Layer 2 of a small transformer language model trained on English Wikipedia (11 layers, counted from 0, width 64).
A neuron's activation on a vector x is SiLU(gate . x) times (in . x), where the dot is the dot product.

Input weights of the MLP neurons that the questions are about. A number n stands for (n - 128) times 0.0067.
n3 gate: 122, 97, 99, 89, 114, 183, 123, 74, 73, 194, 158, 133, 76, 74, 172, 94, 75, 133, 111, 89, 118, 123, 77, 98, 165, 135, 151, 143, 50, 100, 61, 136, 122, 130, 94, 71, 147, 78, 153, 124, 154, 177, 113, 156, 74, 161, 148, 138, 110, 86, 196, 63, 232, 53, 179, 135, 127, 110, 141, 140, 142, 98, 76, 148
n28 gate: 129, 87, 108, 130, 131, 104, 172, 92, 199, 99, 97, 75, 137, 128, 105, 139, 129, 119, 143, 138, 98, 108, 71, 128, 160, 146, 163, 137, 99, 135, 81, 114, 190, 146, 173, 152, 151, 158, 173, 140, 157, 96, 186, 166, 139, 115, 117, 123, 110, 153, 184, 108, 141, 199, 111, 99, 104, 108, 149, 125, 98, 161, 133, 134
n33 gate: 162, 130, 108, 175, 84, 117, 82, 74, 72, 195, 120, 141, 153, 97, 97, 176, 118, 113, 161, 133, 118, 177, 140, 145, 136, 90, 106, 156, 185, 117, 163, 150, 153, 118, 129, 131, 136, 158, 146, 128, 138, 107, 102, 116, 85, 126, 121, 107, 173, 142, 126, 109, 195, 150, 134, 96, 133, 64, 187, 123, 164, 187, 119, 157
n37 gate: 167, 79, 140, 79, 137, 150, 140, 189, 98, 189, 138, 142, 132, 68, 46, 144, 79, 104, 122, 131, 129, 106, 127, 137, 93, 126, 101, 106, 128, 144, 88, 140, 192, 91, 144, 173, 186, 176, 67, 153, 133, 169, 158, 132, 148, 165, 167, 126, 68, 157, 104, 185, 86, 96, 97, 95, 186, 169, 167, 128, 111, 103, 128, 103
n48 gate: 114, 113, 119, 163, 131, 177, 150, 103, 148, 118, 100, 74, 144, 174, 151, 112, 157, 107, 120, 137, 129, 141, 186, 167, 153, 148, 151, 80, 147, 93, 127, 131, 92, 69, 142, 162, 115, 75, 147, 165, 139, 72, 176, 92, 114, 94, 152, 101, 97, 59, 148, 132, 118, 135, 167, 46, 94, 91, 87, 144, 86, 118, 168, 78
n78 gate: 183, 97, 119, 101, 143, 157, 124, 180, 89, 123, 128, 87, 143, 130, 113, 165, 75, 161, 150, 178, 147, 78, 106, 63, 135, 129, 160, 48, 130, 171, 132, 107, 111, 150, 95, 117, 109, 91, 59, 156, 123, 59, 111, 147, 157, 120, 96, 185, 135, 105, 88, 146, 93, 108, 164, 56, 140, 107, 121, 118, 136, 114, 134, 118
n95 gate: 195, 135, 195, 61, 132, 159, 119, 109, 121, 192, 88, 184, 166, 93, 116, 88, 124, 111, 159, 149, 122, 189, 233, 137, 187, 137, 133, 181, 137, 77, 128, 165, 62, 111, 140, 115, 136, 111, 140, 151, 106, 79, 160, 158, 96, 127, 205, 150, 106, 122, 170, 123, 151, 140, 137, 118, 118, 129, 116, 111, 120, 175, 67, 169
n104 gate: 169, 119, 175, 151, 149, 158, 113, 94, 142, 127, 233, 138, 166, 104, 126, 174, 96, 127, 158, 136, 143, 131, 110, 159, 102, 151, 202, 133, 142, 177, 91, 139, 223, 94, 156, 146, 146, 87, 150, 49, 58, 76, 211, 131, 97, 119, 126, 121, 162, 92, 102, 177, 146, 84, 153, 151, 174, 135, 93, 140, 162, 175, 78, 135
n126 gate: 204, 152, 96, 135, 182, 60, 118, 97, 162, 99, 102, 109, 85, 159, 131, 136, 169, 132, 157, 121, 93, 107, 122, 129, 119, 100, 186, 107, 194, 151, 101, 116, 187, 114, 180, 158, 131, 132, 153, 113, 148, 138, 144, 92, 99, 119, 97, 106, 197, 123, 128, 156, 136, 123, 149, 147, 106, 111, 103, 160, 109, 138, 205, 88
n178 gate: 103, 150, 108, 172, 101, 190, 60, 114, 131, 148, 123, 194, 151, 170, 135, 121, 99, 65, 118, 184, 144, 177, 93, 122, 126, 138, 141, 145, 187, 222, 160, 122, 136, 135, 106, 107, 161, 170, 77, 164, 59, 126, 123, 140, 140, 161, 199, 113, 92, 126, 72, 93, 140, 130, 76, 197, 146, 141, 142, 114, 143, 59, 164, 115
n3 in: 129, 192, 132, 111, 141, 174, 169, 61, 73, 164, 148, 151, 76, 165, 98, 122, 113, 96, 137, 54, 128, 114, 105, 119, 174, 194, 77, 186, 116, 119, 120, 104, 165, 155, 111, 105, 110, 120, 82, 95, 165, 149, 138, 165, 123, 46, 67, 75, 83, 113, 127, 110, 129, 137, 123, 127, 203, 81, 128, 197, 133, 94, 126, 128
n28 in: 126, 130, 131, 173, 94, 103, 82, 180, 96, 190, 180, 131, 120, 170, 102, 174, 87, 125, 111, 146, 168, 108, 147, 130, 102, 142, 137, 114, 166, 139, 151, 175, 179, 109, 75, 118, 122, 141, 66, 108, 141, 95, 119, 115, 111, 130, 139, 54, 112, 129, 126, 205, 192, 104, 136, 110, 147, 146, 151, 189, 115, 126, 78, 98
n33 in: 157, 82, 121, 53, 122, 174, 120, 41, 114, 141, 163, 123, 134, 165, 185, 107, 126, 174, 183, 99, 133, 75, 74, 68, 139, 141, 123, 91, 123, 95, 125, 93, 142, 126, 172, 128, 103, 177, 90, 88, 158, 195, 160, 131, 171, 93, 142, 83, 116, 135, 136, 141, 70, 102, 121, 124, 128, 156, 92, 152, 86, 124, 98, 112
n37 in: 153, 135, 108, 95, 138, 202, 186, 158, 149, 158, 119, 92, 98, 114, 89, 191, 93, 138, 76, 154, 115, 96, 148, 100, 131, 88, 123, 154, 150, 63, 117, 150, 182, 93, 143, 148, 179, 151, 153, 91, 105, 93, 115, 119, 119, 142, 151, 145, 87, 100, 92, 138, 114, 91, 103, 102, 132, 118, 225, 177, 64, 105, 136, 102
n48 in: 150, 173, 82, 110, 123, 193, 84, 138, 121, 134, 147, 99, 132, 118, 142, 134, 142, 131, 90, 118, 151, 131, 194, 116, 130, 118, 156, 170, 129, 147, 119, 81, 65, 55, 119, 139, 133, 141, 86, 134, 158, 171, 142, 69, 96, 218, 103, 143, 110, 80, 141, 90, 147, 144, 104, 112, 155, 77, 89, 87, 185, 129, 179, 58
n78 in: 150, 101, 57, 126, 126, 153, 115, 149, 152, 122, 116, 149, 84, 117, 107, 84, 71, 156, 112, 149, 125, 156, 117, 87, 123, 201, 194, 116, 176, 92, 115, 74, 140, 155, 130, 118, 117, 163, 107, 109, 121, 125, 109, 136, 123, 61, 108, 134, 201, 117, 132, 121, 141, 118, 133, 143, 154, 128, 127, 53, 121, 87, 119, 146
n95 in: 147, 112, 76, 139, 128, 171, 91, 34, 86, 170, 138, 200, 75, 107, 126, 87, 153, 69, 132, 122, 89, 78, 161, 137, 115, 135, 168, 100, 81, 66, 121, 115, 131, 134, 105, 176, 105, 110, 183, 134, 103, 64, 172, 84, 120, 111, 134, 108, 109, 126, 248, 191, 128, 136, 126, 158, 62, 155, 142, 98, 128, 128, 122, 121
n104 in: 169, 75, 97, 104, 142, 137, 134, 119, 124, 145, 169, 113, 63, 161, 123, 165, 159, 183, 222, 99, 117, 150, 93, 64, 181, 150, 198, 197, 203, 133, 181, 175, 149, 111, 130, 85, 116, 166, 165, 85, 104, 123, 161, 141, 142, 82, 164, 133, 107, 27, 124, 178, 180, 154, 154, 160, 155, 162, 206, 78, 175, 100, 148, 82
n126 in: 151, 159, 67, 122, 156, 131, 197, 115, 89, 138, 148, 111, 102, 117, 75, 135, 162, 91, 153, 185, 126, 204, 102, 138, 101, 129, 134, 143, 189, 142, 107, 153, 120, 203, 95, 154, 106, 167, 184, 154, 118, 143, 90, 150, 31, 116, 113, 156, 202, 133, 127, 86, 186, 160, 137, 174, 124, 116, 136, 217, 91, 166, 174, 103
n178 in: 150, 109, 150, 112, 131, 132, 77, 121, 180, 172, 131, 165, 154, 183, 75, 138, 140, 110, 129, 194, 138, 177, 118, 120, 119, 113, 99, 164, 159, 111, 116, 130, 145, 144, 162, 70, 152, 135, 116, 157, 111, 116, 139, 119, 118, 104, 243, 65, 78, 160, 103, 169, 153, 130, 83, 169, 124, 138, 160, 168, 127, 149, 154, 75

Each question shows a token from some text and the vector x that enters the MLP there. A number n stands for (n - 128) times 0.022.

" of": 138, 168, 87, 140, 139, 61, 126, 140, 137, 140, 154, 121, 132, 95, 134, 136, 108, 117, 90, 65, 142, 103, 147, 154, 111, 129, 145, 137, 173, 122, 113, 86, 187, 134, 155, 82, 67, 84, 124, 109, 73, 155, 131, 107, 133, 94, 84, 89, 81, 84, 136, 109, 130, 154, 144, 146, 98, 140, 160, 169, 153, 155, 116, 139
Which neuron lights up most? n104

"ations": 124, 115, 142, 109, 123, 52, 154, 180, 143, 100, 95, 73, 100, 124, 141, 134, 113, 189, 188, 122, 157, 138, 120, 141, 139, 145, 120, 126, 147, 110, 110, 100, 175, 124, 120, 122, 127, 149, 100, 160, 139, 182, 123, 123, 115, 136, 71, 57, 148, 66, 127, 162, 119, 100, 154, 125, 131, 124, 137, 188, 164, 117, 106, 127
Which neuron lights up most? n95

" them": 150, 153, 130, 86, 154, 84, 159, 121, 91, 156, 119, 149, 75, 96, 169, 111, 165, 140, 137, 179, 121, 152, 143, 120, 144, 210, 116, 119, 126, 94, 101, 159, 139, 88, 175, 114, 135, 130, 114, 121, 169, 133, 113, 114, 115, 134, 141, 109, 125, 74, 86, 108, 165, 147, 124, 138, 81, 145, 102, 151, 163, 101, 157, 112
Which three neurons fire most, strongest first? n126, n3, n48

"ber": 133, 143, 147, 179, 191, 104, 103, 130, 138, 124, 103, 146, 145, 170, 106, 111, 104, 141, 119, 115, 135, 96, 130, 175, 138, 127, 165, 127, 158, 138, 136, 114, 73, 133, 156, 134, 175, 123, 102, 108, 150, 105, 144, 109, 126, 138, 122, 128, 83, 88, 128, 181, 234, 161, 166, 124, 78, 137, 111, 137, 163, 142, 112, 133
Which neuron fires most, and how strongly? n48, at about 1.3

" about": 140, 129, 104, 120, 130, 81, 141, 139, 93, 159, 100, 146, 121, 96, 117, 104, 70, 145, 127, 74, 162, 122, 139, 109, 94, 153, 135, 127, 175, 122, 102, 118, 146, 94, 160, 84, 96, 65, 108, 112, 112, 164, 92, 86, 140, 116, 122, 98, 71, 89, 164, 145, 119, 183, 120, 136, 131, 137, 135, 158, 171, 91, 155, 127
Which neuron lights up most? n3

"augh": 126, 132, 165, 124, 182, 141, 112, 104, 129, 154, 171, 137, 93, 122, 149, 138, 143, 178, 77, 163, 111, 126, 157, 145, 150, 116, 124, 121, 182, 109, 136, 154, 120, 67, 154, 129, 157, 146, 124, 112, 143, 128, 127, 137, 117, 136, 32, 119, 96, 122, 75, 94, 117, 159, 123, 119, 104, 97, 114, 128, 209, 97, 105, 113
Which neuron lights up most? n48

"ish": 86, 143, 181, 119, 137, 71, 147, 162, 134, 133, 176, 174, 91, 150, 102, 144, 138, 147, 139, 146, 98, 105, 134, 154, 169, 151, 172, 123, 152, 124, 113, 92, 131, 117, 113, 63, 126, 118, 93, 113, 118, 95, 137, 170, 95, 76, 133, 101, 140, 59, 101, 98, 147, 114, 130, 119, 135, 134, 88, 104, 152, 117, 70, 103
Which neuron fires most, and how strongly? n104, at about 5.6

"et": 132, 123, 129, 125, 134, 57, 129, 117, 159, 165, 180, 164, 102, 145, 78, 141, 133, 165, 158, 111, 133, 134, 119, 146, 158, 132, 106, 118, 126, 115, 104, 137, 130, 107, 162, 58, 126, 139, 173, 120, 145, 160, 164, 129, 142, 158, 101, 47, 106, 104, 87, 83, 149, 138, 210, 164, 131, 154, 103, 150, 105, 116, 156, 116
Which three neurons fire most, strongest first? n3, n104, n126

" family": 122, 104, 147, 114, 105, 154, 157, 164, 99, 154, 113, 79, 99, 128, 142, 102, 95, 182, 37, 165, 179, 110, 142, 105, 130, 150, 153, 109, 140, 131, 149, 78, 128, 87, 138, 73, 107, 177, 91, 119, 166, 113, 150, 120, 122, 118, 140, 106, 98, 105, 193, 129, 124, 111, 138, 107, 200, 114, 137, 160, 164, 105, 110, 131
Which three neurons fire most, strongest first? n78, n3, n37

",": 162, 104, 148, 111, 138, 70, 105, 168, 111, 123, 133, 119, 111, 127, 133, 118, 105, 165, 122, 98, 144, 131, 127, 164, 89, 163, 99, 129, 150, 111, 142, 91, 163, 140, 136, 169, 179, 71, 141, 134, 97, 158, 146, 93, 95, 93, 119, 133, 139, 114, 192, 87, 112, 144, 114, 106, 138, 166, 190, 180, 183, 100, 99, 121
Which neuron lights up most? n48

".\n\n": 127, 94, 104, 118, 136, 157, 127, 142, 104, 81, 131, 56, 175, 130, 95, 124, 97, 151, 109, 82, 79, 121, 170, 110, 93, 158, 137, 110, 153, 94, 130, 70, 119, 105, 128, 126, 107, 112, 96, 131, 179, 185, 73, 171, 96, 98, 170, 152, 113, 115, 160, 87, 114, 106, 136, 131, 84, 121, 105, 164, 136, 122, 98, 152
Which neuron fires most, and how strongly? n78, at about 1.1

" V": 133, 117, 107, 127, 97, 53, 100, 36, 97, 92, 88, 92, 97, 171, 131, 135, 88, 112, 161, 160, 140, 138, 111, 103, 155, 132, 95, 151, 160, 96, 96, 139, 165, 115, 136, 117, 115, 159, 128, 125, 173, 156, 77, 151, 131, 83, 143, 110, 116, 152, 155, 115, 173, 113, 121, 109, 156, 140, 111, 95, 162, 115, 121, 110
The two highest activations, in order: n33, n3

"ary": 103, 175, 161, 152, 154, 63, 136, 150, 131, 157, 98, 113, 101, 114, 83, 135, 123, 99, 208, 163, 119, 119, 88, 123, 86, 109, 144, 100, 153, 80, 97, 96, 132, 92, 137, 142, 118, 108, 105, 121, 147, 116, 123, 179, 97, 71, 117, 63, 115, 108, 133, 137, 130, 141, 155, 130, 146, 127, 123, 141, 164, 114, 67, 105
Which three neurons fire most, strongest first? n28, n126, n104

" an": 101, 129, 132, 105, 119, 96, 121, 112, 95, 129, 114, 116, 156, 99, 84, 116, 162, 148, 140, 138, 167, 143, 97, 106, 154, 152, 124, 106, 141, 118, 79, 142, 198, 128, 159, 140, 151, 65, 151, 106, 162, 105, 96, 155, 87, 93, 127, 131, 96, 106, 124, 91, 139, 121, 85, 109, 157, 172, 137, 108, 168, 181, 131, 142
Which three neurons fire most, strongest first? n3, n104, n48

" l": 106, 92, 112, 125, 164, 74, 94, 132, 79, 105, 107, 214, 124, 143, 162, 138, 106, 177, 73, 157, 127, 111, 157, 136, 156, 132, 154, 112, 164, 77, 108, 118, 93, 163, 117, 101, 112, 132, 143, 162, 107, 131, 132, 145, 114, 131, 129, 143, 125, 131, 157, 153, 171, 119, 129, 137, 142, 158, 164, 170, 158, 174, 140, 85
Which neuron fires most, and how strongly? n95, at about 1.4

"en": 142, 134, 131, 133, 146, 44, 148, 181, 111, 92, 103, 115, 141, 152, 100, 154, 145, 152, 188, 130, 98, 73, 157, 106, 112, 114, 131, 136, 126, 133, 99, 116, 132, 77, 161, 132, 105, 144, 142, 145, 179, 87, 130, 168, 117, 143, 112, 79, 130, 121, 109, 127, 147, 158, 94, 74, 133, 160, 90, 149, 127, 160, 96, 86
Which neuron fires most, and how strongly? n28, at about 2.5

" Mount": 126, 201, 137, 150, 75, 89, 90, 84, 170, 98, 138, 131, 145, 112, 111, 92, 166, 132, 150, 133, 106, 111, 117, 117, 123, 117, 182, 131, 198, 66, 141, 122, 144, 102, 108, 135, 90, 146, 134, 129, 88, 118, 129, 89, 144, 137, 121, 94, 99, 138, 135, 165, 120, 98, 123, 95, 133, 134, 101, 155, 135, 169, 100, 120
Which neuron fires most, and how strongly? n33, at about 0.65

" A": 124, 118, 154, 105, 119, 105, 130, 104, 127, 98, 118, 72, 126, 161, 60, 87, 140, 126, 140, 89, 188, 134, 90, 191, 191, 86, 102, 148, 154, 118, 105, 133, 163, 120, 128, 159, 152, 141, 122, 178, 167, 119, 107, 117, 121, 124, 157, 99, 125, 110, 201, 122, 142, 133, 98, 112, 121, 144, 142, 151, 151, 147, 108, 101
Which three neurons fire most, strongest first? n28, n78, n126

")": 125, 125, 107, 95, 149, 112, 110, 128, 169, 137, 133, 78, 112, 175, 164, 85, 172, 182, 173, 100, 151, 128, 117, 135, 82, 158, 112, 127, 128, 98, 80, 126, 121, 136, 106, 154, 102, 82, 67, 139, 164, 132, 136, 117, 129, 76, 132, 162, 103, 131, 122, 139, 76, 168, 136, 112, 158, 101, 120, 123, 134, 91, 54, 124
Which neuron lights up most? n78

" kill": 140, 160, 172, 107, 112, 122, 131, 108, 118, 135, 139, 132, 78, 138, 179, 75, 135, 133, 124, 163, 111, 103, 187, 110, 134, 169, 137, 127, 183, 69, 137, 112, 144, 84, 127, 79, 158, 108, 117, 142, 133, 111, 128, 82, 146, 158, 148, 113, 66, 100, 76, 130, 147, 112, 114, 111, 117, 138, 131, 133, 135, 121, 139, 63
Which neuron fires most, and how strongly? n48, at about 5.1

" le": 105, 74, 119, 118, 161, 132, 107, 139, 124, 106, 144, 186, 131, 108, 126, 118, 164, 167, 137, 210, 175, 140, 134, 173, 190, 124, 99, 98, 140, 114, 122, 128, 143, 125, 155, 89, 157, 145, 167, 147, 144, 155, 119, 126, 86, 142, 120, 138, 52, 156, 119, 144, 105, 115, 126, 101, 132, 130, 175, 74, 139, 137, 112, 87
Which three neurons fire most, strongest first? n37, n178, n126

"ived": 149, 135, 135, 110, 119, 79, 156, 155, 149, 135, 73, 97, 100, 151, 155, 115, 136, 137, 137, 72, 135, 95, 151, 104, 94, 150, 152, 135, 182, 142, 129, 119, 151, 120, 164, 95, 158, 119, 75, 151, 139, 119, 96, 175, 178, 85, 72, 94, 116, 103, 183, 121, 140, 116, 148, 136, 190, 130, 133, 99, 153, 131, 133, 144
Which neuron fires most, and how strongly? n78, at about 1.4

".": 108, 124, 187, 92, 104, 73, 80, 142, 142, 147, 94, 117, 134, 139, 139, 131, 153, 147, 140, 118, 138, 132, 135, 152, 94, 141, 104, 97, 146, 88, 132, 84, 64, 120, 180, 152, 101, 147, 142, 103, 138, 164, 176, 104, 134, 49, 167, 127, 102, 101, 179, 90, 142, 118, 132, 94, 122, 132, 120, 139, 136, 93, 99, 121
Which neuron lights up most? n37

" February": 175, 104, 103, 101, 134, 96, 144, 106, 95, 133, 155, 90, 170, 149, 123, 90, 95, 180, 152, 118, 167, 137, 147, 148, 113, 177, 147, 90, 134, 133, 126, 150, 176, 78, 171, 154, 127, 140, 129, 130, 166, 92, 104, 179, 150, 135, 92, 121, 154, 140, 92, 94, 131, 161, 142, 86, 142, 132, 113, 178, 201, 121, 111, 141
Which three neurons fire most, strongest first? n33, n78, n28

"8": 139, 115, 127, 113, 148, 132, 78, 128, 124, 125, 117, 105, 111, 81, 129, 129, 197, 135, 146, 136, 146, 82, 79, 147, 121, 165, 127, 140, 148, 89, 80, 117, 153, 92, 162, 161, 120, 145, 92, 123, 98, 122, 126, 147, 165, 136, 124, 58, 162, 115, 114, 124, 160, 149, 120, 92, 154, 104, 126, 187, 192, 138, 78, 139
Which neuron lights up most? n33

" se": 110, 131, 103, 139, 117, 92, 131, 122, 121, 101, 83, 168, 110, 94, 122, 142, 158, 123, 104, 165, 174, 98, 105, 130, 174, 176, 133, 84, 138, 115, 109, 105, 128, 139, 173, 127, 190, 135, 134, 119, 169, 143, 115, 138, 90, 165, 144, 162, 102, 167, 105, 136, 122, 138, 187, 129, 102, 133, 150, 110, 167, 76, 190, 76
Which neuron fires most, and how strongly? n33, at about 0.26

"ed": 128, 110, 104, 128, 131, 59, 169, 169, 150, 149, 97, 96, 123, 154, 143, 127, 116, 136, 187, 93, 85, 81, 104, 125, 145, 154, 148, 122, 158, 110, 94, 108, 141, 115, 164, 158, 170, 112, 149, 146, 109, 138, 115, 124, 123, 146, 77, 109, 53, 100, 182, 124, 174, 147, 123, 124, 156, 152, 118, 156, 170, 126, 146, 153
Which neuron lights up most? n3